Layer 5 of a small transformer language model trained on English Wikipedia (15 layers, counted from 0, width 128). Numbers have three digits each and are written without spaces.
A neuron's activation on a vector x is SiLU(gate . x) times (in . x), where the dot is the dot product.

Input weights of the MLP neurons that the questions are about. A number n stands for (n - 500) times 0.0008.
n3 gate: 408687598405499629584526310552519451404518393483643565198402466454467586464579577401352540534346565661330347416542584463382569372526410555364301360516559578525351731285306631593572291614682570640562403532629644405606487651512530532418379541439430689553394615471584588573572716498501428553553549319589579455518316480522487476318585330338261457403427429273556460340513363417333473257533
n10 gate: 572582534339635521504269382410476557568354392456629542717743545580530609499574614509593538381519637525509497369351548383487513550564578541522457519347348503537581552664462322492508443540486650506573477497576603716627344509478497364366451327631447542449324515566662555354460430686491466759484689504482577338644386560553511694559588375385719659503314506540396625460545486369849496340642
n20 gate: 483535516296412514459371570643391646469504430436595460711615451621469486435485437459694569646415516415345604509559429548540457501550485581486465312440447493494610529706491380485604525401401602410552564393275407585581572409467561430433558468484363441462453671510634549509777477346405693615571664522370357411590568583643454554447355421574537474488439530618559486522492439559760456297565
n30 gate: 392523408313456413238231430438567402416522340557480547381535343566178618479516452459424469485426687753455255637812566556797632455709628437775481710497429537598650477683340393534734379433727382507521478468525294335434577502206449608539443625563366368649323614399630537489483336676577607343731428281617467451477353368549494290464544523473549426401558503480458405472465434463428666618385
n55 gate: 474639556344543371529525611562572528473700328677526539515405311545394346534212574459471451679485388541457481478435521455591607396464381492363316506522603499479587458480700606332426441313450673401466338410497554668426421551426550640388410134378524501822676441415357493310589441392454738418333419290316762641488385214571427556437561514694583689639625411494376351668590392598502373619441
n67 gate: 541413570507628551378515483332548455381466583586396445318571376588407639557489577376346662428409553359519530472350615246547621581338442511462212432525661616380631468501494607368494454639566668432522430720400418519471497408678465614435469388585484573391545451661487502468634516474264349431552506552264777246563360439563316513390419426802701560600705462550395458531474497464765586472491
n77 gate: 302558252541296363509631531653550614207407312408467444516418261597438549389642728336419498280419334371659551525520488385470537341357487180676719545593443605667252557370469353228555479388357593721448457673332491503585546660368565536639481510509440526562450499542490667500439767504489539493561437163561346292351433415393521436230456442501382388600639558488487789771363493804604580437596
n119 gate: 498597277358482581725437578891584617386694403489554526344369396550522431348268667603313530559307487659393762431493564553620556645458365607419556428385429671485628492335491365201537194433497291441514472471465565622382507467429361635431572436438540708589551416491590518599700509549471343394277370371487401136491442454522660410673760570676516399339798420423488456541301583729545541608604
n127 gate: 699444404398593334484353584497480453471435423581613564581289433449410632387676488552415537635488394423365420489344444655511542520781461426976518540450302446491322577446411384519637256738426692473465483750601598350653455402512507380283580736442413625547564501714583535602623760744502492486457503372534264225612383390316435876390536481289355328382430694452360559727365715595560415427477
n134 gate: 413340361435647554475281358533371592319722456429396503380391522677346574317387606359601582454513590736314719316678430330420264314505725439598609475368358611528450754624587435395598352288496434651488567525578415553479461497598467376710530511489740732484401453598594579552787487615478590599567548628464481544482410344505552451546780330535574520579501612556736675545255625518451644463530
n163 gate: 446449355554604455508459575649465539457602598321661679585485513642158500622340480284466423480391666487466564598572355427514397390554634497413386510566316530731374645664497597340411440297519384706513539609438540438525453327347440589369567175410673531581547576570332422289657461584425560443603340471520608469576597341386737503637431487666716645462572595505486629629572613486548574495511
n185 gate: 442654273453436406434619651469490531580429487419455671437583507476517454514489573444465470448325677549475401313715426596610469399437407623281697501385373504567539628584418595393538446684239537359421593469378607544620531587554426571352639427563415382666531637539448464272572347485673615372541520417416625428440431422664468597626719552486606794548506358524358585485497530546652580625594
n189 gate: 475352640515505584372410507438420411311438683521567586521391407384508513378451485408541489396374610426409687446603452347652495574525758533441464513447534491555544507643459657406437410595435511610516425236535534476667504363451444518400361618547292393577334416643504632471665434475501478433475417430379491536576610538739555762585349519238521602606362568391560455561450485334475614433585
n202 gate: 656286536512387538510398366590700492529570677637507453443421341558441625498447531405599501415523440467507335329440705671762747571500664513547498512623486425524426459531631472460555466459490435429582559626475632279418365618449560451600151550426553495579448461495340329375651485618581578449502453386701437436368551486421589415523487351426523577464456560324534614534409593706527547616505
n212 gate: 366369475587399512485511651549458722191533494497635495405437580753435372303422593604519473601498513407646506269494449411281382330335530550350568470490339471388565530443275144394553428587764401414476708497268429545244503558748433470367469616310743688571505353463506633428536550549571608428553377433441494683464477464433529605562538166717610310491737530558419338589386444650592445493436
n241 gate: 404456598604457510462665614419760610682338664372509557422257600399398631344706714478542428586344361518432540367683623477555514446655469484407505561386536523784495450629404542370412493656607523589471609612510606434701384599501463526532646699662357489479297567467787644509545478477435470530489564544435335507322439648603778622455634569542471599510437524354526458614497646551551505491333
n3 in: 552520334474566573501480437506634405612376644484262473621570464447430356490457523530470462583587589593731514565586557518662598478591399501496609530568719604613466433526550653499470546566665308469683463708486708419482624597508601518490646459499352352543438455682506468352324488520562413585637554343415500459592532517640551244560488522620689553522473475394475289513419599547603537428587
n10 in: 535427565480497397508585480397600532551541473500504514513501230541532351410394512404465670596433450648692355590684360281699513538290407559568408508588626382476698579540332407621616560336538567603464606458534407605549503487508430410555419588346531312433594399450346432334502481569443563418480477473491346415328394610401372323542491230335683533393519360532638307374483404476498522545475
n20 in: 498505495437524419613606581469483516564582382568584540501599476486496462375424550373562426462593411704496542533514328550466584471348569572307481428616550328368672441522662448289361617482544620447443441594393475522468429341607306359371418529529394271501577589574404556535313547374592475495507556673295638712529582430442514457451454413608612500533590388407352344444492525547456349720456
n30 in: 565384625236435708565434433682544408554622495574305446458519502457527525500543399450324384563595509652332610414406609505446684556654708640556423486410509457692367362433161566448499472529518574656553578467677438506630324433504538451614534510547429508438495592525648514407601504519499507596690567596478610410513511542512314537291560481558610393469522496548262565395395601356503455465441
n55 in: 369584310457465592529520572659391681434500377528413585528402512478325441531470408472551511496494611405664453599367559551559490290550599484434497596544601250518452576421512666478666615545383479491458322620571596394593476390675530384211601543531642371477554544288405476551375542380414425524794415583394496428453481582521300543452515519437307496637508500381494358618612566359758859333547
n67 in: 491581333720569587567447491563382620569521528467398438534350384540572494638542379431481695544380246505465533533576451589775596545421609406555396636527754566618316705514503546402343721545642396461478451503386418314524510508509504625579478402545565416364440660420365401353302472492579361514506614554360521365485481516551596523535667446419198442493335594635507570555547437423466542521376
n77 in: 628475481660592563549393533604452564599518472516587508709764534608734533700356664586472554366409301498588506552455599520506349607625482609545593474348397352442269238603218426421574504578359684690526360527377502725509570592365662606421593462444567401482404416520467462433426471462482400471385604595328701617673384534371484382609364526615723513465472656631507648452508437620400395406489
n119 in: 579440541396596502467509394486549426448544432507614415433581455650618653454454425563565618698344538513405545489540493385308549384303625592443356645491301560587400430469369373612423535358549516607436456311462495722694451478672558475468449414520335463324417407510549519338460529556388539340477407340501364416587515413574476664372514546469482381755450515634651477394587557771483579510611
n127 in: 498470569449464700569446371675716474606660623699372731334581430679463447647338458534374609347332710407483628318415501478439662584651521693312452513372455681556756678529661440340698473386323360662355525465575288431516662481712384508544327454491425537503656407457523582596341463549589372574583398516632603539506440499468346620436589545557417544519496354467388471600614507561319711549528
n134 in: 508525512571576336517572563235650581399420545443460406448465512455554549520489541531647576509563646415580597529488278506641307428509467600469626615462339500317407564692555374494590335498324585586435626473578441485559352559523520618429456231626428366556648466575490460546504330603791486624566445459388406497686499534505421425602487348368502467644545617510535635507615541620588532604636
n163 in: 609498428561450661589610473537670527378455537378467450563624437429462532610590468480498684365473648661572491310346630592438495579450643661449453501352461512506502459468508529440411504501528609410661650272385551405454600449630325596404656359434407490482551424429551512693500414453377285611338625512493610220649563760590448733385499448522570397653510582438373399505336618497542411463711
n185 in: 621442485574576347498412330649517536430517526546684558409564452442538430504618565599490472529562601567360509671420514290555480560517300441568310379497407589793369695484519494563536748373716484548532567498577565486570410488451544573714519608415542415598443440369363312434619513420482390527443466421714375431366478435442540458370455540382249549362579479593601308333590292506339405520625
n189 in: 555507437601459535436365606598517561451529529448639405542513433592278526496518617426526474413610452421515344544775456429521599360686366484374592527615574679529571615402513505500488582565421493664655411585466435522383489482441330706425615463498446527568481632393621418263392284576590493424472386456502391396451565404678302452582528745417403496279535438425473460585708555422435619675562
n202 in: 292569448312434575446431530628341557547448455525158519688558361660417484464660570292548506399641398575606569445593615394422449374519403367410487632532477407529552529308610464508641651485437552396465399594273345523484299445676524494483545539628479545404372456595451689410775574486513485586419314452602400599556635513551469416339385440650551631510437390710502443508336441480488575500566
n212 in: 700441417451538300427430398455486367354367449487312556457485537338468651348526407343413628581519549448642609499639539703630634645609561694482577623547459369427377626578575476687394279651592506274550422596380438633524422471530318338545575548507618636581428450864566451576454405551477379449533485482549512601407574477487635305693459396479368510527497317557451493328501348527488533398401
n241 in: 448401579478471464549512494407581532521564528539444629517654878461687417597434518393530362473420462621324589483578396609523682556339689388536553413567516510501475340629660570504494389678340324601443533517485487379632408522711592469509607594562355612613455559555484631546514514531550415385566391716417538520560475361533451460492261595423503619493350537455611531659573308571666515491432

Each question shows a token from some text and the vector x that enters the MLP there. A number n stands for (n - 500) times 0.0082.

" ": 521606438525484533415549612438373316461460430508552276485535444549521419727507370382609478494498507468508514381561412487376442353511644481448612473505573596644617510618532644521525462550485495406526374494454449577472502544453369593489560492573506520396589515442575555513553507694514492548515318425520556472475618413599274416450597650446539417458475436473677464422429429428460502486503
Which neuron lights up most? n189

"t": 440598543440354538473569237351631515600409649414462348455469555343515538452649465501558442524615402477563371412564541533347509400636299501482616319568602497524461393519509680518464448459582524501379630584338453612555402661523456574506466498430352515550622514489663443597476522278623454559415315695461404473586484583645326483353412466475532438494425487406518435473525424483499478394425
The most active neuron and its activation: n241, at about 1.1

"|": 436454481504505495469494506484504690544594470436609517366557456554535505540562341532519360461456584417603477438461492460493436749537535511475400556495512544559469537546461477441417498462362518607475554496610466480598549491539583427396514612662574493509578652480547470521540492631453431549459517541494627517463560474518415419498613595462439412563491445606563439513560370465447535528542
Which neuron lights up most? n202

"Z": 473426426595477413379652575519576503448519492725624373506403549477515485601506230527447463472556726491591458364220433469582411327590491622569529521448475299407597560536387433588427702620667469575522434323398528598513560502569481709512724390413517487447517403399615527662603455309476422250520457356467471457519529482682534356578441491432370581485637504474620502454462365492409529436544
Which neuron lights up most? n212

"ics": 438575388504475483487497461494550473600533708605483613426379499409529557608610316564380509765725406478527445399482505416598538483494399451433515481443505493410581644492442594580465504438423728637435473672639380440393507459361334609531401671470690257524535461511337455675636571589705491500540393499468431496637489501507432395499521518548510484546693521533720548339383414388467462386554
The most active neuron and its activation: n241, at about 0.37

" were": 497367566541568387446531529562625521542474380408523456433582599573551557526527180460457372332699529425617502403562487466568383487555508496487535475330477581601452488597503483407560355470520434483540508526492478556511554519614598484520427531466553509441553657589443355612475472715551443486523580591458488411449600569486466550493549511560506551486443500576604445637492517457619580465493
The most active neuron and its activation: n134, at about 0.55

" B": 634452549591518641536402543508483457556566473461507547498504464533468482711536435554582490397403603513480547485568417473585498583553567555453480444497455553525500595613408470452510438585444570489502560414535556519405506507484428476473456434604460558439574510512414502519586569308536459440520596475468495539511821525488397518551582495495516388563437463696568405554549383515419541426476
Which neuron lights up most? n163

" I": 516315574527528681442617559534509523451474515502444438357554375450542433574690387571387430466510521492554527523455544273602552484435507556367476572483400604471385546606556326508654431522454672416543442403557444645612564488412267538634389438514473410400535563564460414550395538297556480390523291469574529513408693653468364525401426556358478446498303510542610605485444474426547522464529
Which neuron lights up most? n241

"r": 550566449522502477556570418452557482538322447541479454309558501520546322537499297401394466662606618529441521556670408230466273497476372530494495483337436586441596501446440557490525656567430533677519427100670529581581580456517407521517532550578404395269547414455378405538569615450293498428592536456528474577416487736568742575261497363540587656548755516604502502533481407672426470529462
Which neuron lights up most? n185

"p": 490472411338538435646470510445562525551604507493517673517579558627395475508532445508415556642475556532522580423331480436335744520546545528450435421323330503560542447588615585276511395493547408373273547469475561673426538373606551558564472659458500433303675369552619351617540634486452320517302409485537356529462526429559710681548521389527381441544593461639546362441308435655418499589466
Which three neurons fire most, strongest first? n119, n127, n212

"4": 546515413469431489415493513420504481560469465506531476410515562453348468569531461496603301510588527439626533558531418513475420517532533568411493503423465494657641568626458511448414503650489708545502477414496493474492569467509333515682400380436583559533552456452534474630507590541473445419468588532536305469435526500545558579375444624364433484413374547510475496469584308483503447479550
Which neuron lights up most? n189

" Mon": 366467461420524381349466563351530438406466649541469450486517652463445373672606391490486541498620448554504541557440618457568387716582515398422421575540507484498542373635482616606546418547469445389476397623441596472509604432457315518589469452451422354633362464555683424548390508400437532479447416775532485483414676380541381480554459513599456597513372465536676479568449644449692518358537
Which three neurons fire most, strongest first? n241, n119, n127

"-": 518526475501516535625577599431392561535721447508551307438500537464368405519624417491565449378605590378528394590455528602442694570427545548521411555532472557242728547681725579623455472501504433424481476274674440417544568604452426619537681489523609397353549497551497489497474589541478545513503404486558586512343709447515477403429618617572603540499471511528527601397561428456359505598437
The most active neuron and its activation: n77, at about 0.39

"ade": 553629464514464383528527646445616510649539518619464403338486468388247522603555507768373476536722451535437457564240373436358586481481427545428570487643325590507602585737492299476503687516394564499466545452581467535386426475429585558410496454502564441608424508441521375638538587598611288522403527520519509590547470500430548608408414547584471236478535539443409492474640326626534474538562
Which neuron lights up most? n127

"eg": 499499569537449452448510350484471489575312589660569524556400583366418383565575324538573505715612493343471421386524624723503720592489473558482456451520586400558549644465716552699442760406636248486643464514437528581523366614428351430597488535478460435623500344448437333490410656461494432320371420668638496427395557421608380458362649497534388646522354435584458379351497465487642470538455
The most active neuron and its activation: n77, at about 0.51

" also": 506451594564396404546491558398428545557365422443599455486577405470480496510548231511443377408546452431465367590552447430486524401435527473461494627417489642551482499606486469451543463534475478427477664507583524556499497427590578467470563511488507677474568572425542465489528411717612376348414484644539500488472647641525461473526547427512485546501452605593459538651539377411474515466440
Which neuron lights up most? n3

"l": 483588387425408658513393362448663501723439391568515501440555542484307512444597485576273488631649606370431486554395515439465556469543623489361471398440510493537605528534400468353529629503524596489364444292468539596483592407446348620498659523524505611491419426636688520441599571356359359517543717613356529707509548663620727680323535464558516516548356441542405403589505348595395492298486
Which neuron lights up most? n20

"2": 624651387439472469497446473488468515587499495556524475407497551459479466553509522580612374536546494461714545442502380525380461594547526530443482468402521465725562613684460481429503407567462610371561506458501438481494500437539408578581420499431548424372573323412452427533447497636420466456381496602517420533558582436692370508579487601454576351493511580513468468438602343491415470347521
Which neuron lights up most? n202

" dr": 428536347490515423554592454554393379625439447389438373322410524532471319548425317384323483637551521532526572529478354557596567640577381654449459452566440501438442467541517514510504627487503547607473361564359528558524532460594416529521491636596385414433422371586686470437564572550352281502494539492354454465677683416594454508431559359512693468471461480461468459541514438461592447425506
Which three neurons fire most, strongest first? n20, n67, n119

"ey": 475400437545396459531428562563567582608594487658632513414537699570436475430597238674421522649700365543555555415462451615536469443554524659432538454605394508400332403488549668590449490517455686461420606382494445478396412544475352528548411595422515254465439284480428539570462497401514472468403415699499421587480448614481430528535455547326532385396602566466518491345459526465446489367530
Which neuron lights up most? n3

"tern": 526390646509425391615597456541398579672470669623551374493543390474568383561615439674429490590716490456506341556533734651598394504532445502606429446646545484593520444501512474499548657370493720446377407441575346531466429367416349625591427500404608307529560361506460329509590654492412525344605362267347539472497442514582660528435430541343405518445697508612550484498555479507513549555480
Which neuron lights up most? n241

" pro": 518342316436565517630476423422430452442385586409576447559479496383510555520557366589442529487477440517438479493411442566518512464509499649376488419703493553743460596612464490658493544504498665496431504592444519469614491574397435539462525578550522362360529477567473431433342612557412259459477543530332527450679760543566564479444472419532525485519473519690480503503408584466368451593473
The most active neuron and its activation: n163, at about 0.39

"att": 477405453485530457500517572728511504724592466414482223554604572525280445609537480564378544528594686564505501448173411524388369426550496542455506386426589367529502530478566515346360595579416610596501580660499385641540301480447331533565422388417451567409529415632523420342543711348504317447344196457505465427542413461580468497609453452656433484498589446567458424603623463414488446545450
Which three neurons fire most, strongest first? n163, n55, n241

"or": 584549513547331510651563403642503600591446600441618704421515805438652550525637444459629464315553262447521527296462275280439494527495505371549533415444558559355676374695607455433524590505567575590538460480473654477528364564357365582586406619535457500367504501464452274382491528561585483465410525517644490497491518370452517497442430524281395580581436441526504497298501503470428481476474
Which three neurons fire most, strongest first? n55, n241, n212

"9": 647423319553434639458489569534503494508453448526387308290541606438461491499587451535553383669601571480613515571485495643559413462562634586449605525485549466726554551602480448523336502689389796440474586391565490455490534444422301583597544472445583408613483374394506601582547476544475377565472583501483524651464500563442681521521354560554313512479433529540479474487580272486490398498573
The most active neuron and its activation: n119, at about 0.28

"u": 530548389759454513487579548354452469433524588440645372547724454500460528497660585494368513529472529537532567605351397447371405484414452341525636592515441509441627537649564323562536568540349582508410486657463481509557571502525534688432648434551421621507616478431745444509581481280380433499440320574563407449464384546493519615617445662664379484555272451630473540574581349535466439428468
Which three neurons fire most, strongest first? n77, n30, n3

"od": 510400431479427591587527505538463529530541552473606540616430581501616400634553464783604527522661536377513406362546546457392676454588460364412438446415469442340466591455509462465396435500249656491556494423529571612495598515543367322355445642423588571328538505485361393703484692536492463478526539356526514330471632468431658558861559509443436429538616449637353469428440463376582397522517
Which neuron lights up most? n241

"k": 475368484594478456453434559589336487602550290558561431505672566527603467390520463553471531665593587495551524438416441692689455531492395440382506370534463431472462327571255586456382415423430666414493573333286520495437473445501460529469579575569477218438392383536459473621507696241463485508414418515551452526525413752685511615433467539524667456579676479575579430618477373440466463404459
The most active neuron and its activation: n20, at about 1.8

" M": 625342524571417485457428444446495508555488470439524560522532458413511465825480403501488461447552649396445590591628459422581423518481547489493466424431524585448566397452472517487606513605527533353510530387514491542555515444504392496510505550562512406473546556526516467439522504288453495548594393510553594461439752591481355486447436503466505513508430471551547456501484375481481524359524
The most active neuron and its activation: n119, at about 0.073

")": 481514412674465570511473646385605612474566641456422481232477482467423421675498313410487443592508411385577427466341539425538653434678499529490476498496468529525525465568475435421560370536499595505391411558379474610390509557478371562585653766567462430476432416491475445566429450474458325473462550434428565668484446318414588587384562487474508399389704634649500498497504336546484532443507
Which three neurons fire most, strongest first? n212, n67, n77

"s": 531674520544486468474524409510541494631529567531563547454398556519393500626525310604363430698695654485580453560548577350611773481416391400478396550482368472564577563659393685293540508376644626654416511306603400538562446555433453556625430511416548444345438481505462323440589558515688400309537489401404515618501421469621429533442520457625515572519206478514619419318468378500450507540495
Which neuron lights up most? n30

",": 501455406558528621475616587582472486522478541515535451517531448529543463632532371405488477446661538395575418507550458555451454568421488394551404398389536469593519448478545530545524429680463314567452462338475482454459614465599503451556537571531362455370447666421567430664493537538443285414544371371449580776450589435404438575565538510430517423480465656583501428628406465388492494497399
The two highest activations, in order: n134, n10

" (": 553501482430528634493468517475460493474552457410533434533549459581539440631597353449474369446651486388784414399512521533580483472457417498546506463379382454543478596493480386435518444469465611533441373420490510513552344507400458361537441583615563485428556584493487500456537408639444410554493574471507581474423624491578456586521547430428472388525541527599564496543583320512472455532529
The two highest activations, in order: n10, n241

"over": 616521579457460493562502596500531577649463432438492623702458556575543473538541265663343490366544594458480523505299489566286482641697503471589499527516427485486626603430417405452584434607583695493389356338443592514513563507588520665547315645437506623607489349565572499440582673668460324398616600661551321403493508457444635312559511420429436448510720488657541456386505400430720589520443
The two highest activations, in order: n127, n212

"ib": 522274513520413546503650345610877503725513617503613556578566431419586482564531399610439536399514571538525710357334481463558455541463717577489522234503451484509582417601556273524498533468365574517268483307498426464452512510529390417603445335360374373429469420539434487683357519479396543437536628552554511472488536437274648553570383550520568463491494431552355455576510464515267469547507
Which neuron lights up most? n55

"8": 594561442488483531395532579455469492465438532486521553444562567336442386587539466487526350531618594455653494438479465545500464454632631556508544504380405505692631556660564533474306491583383587564514545484488457539513532494511345542555401471433559453442622366448463386474478490621411467490495484568433463626474503547565476537474434403370435414552436561395544497468525347458645451419565
The most active neuron and its activation: n163, at about 0.24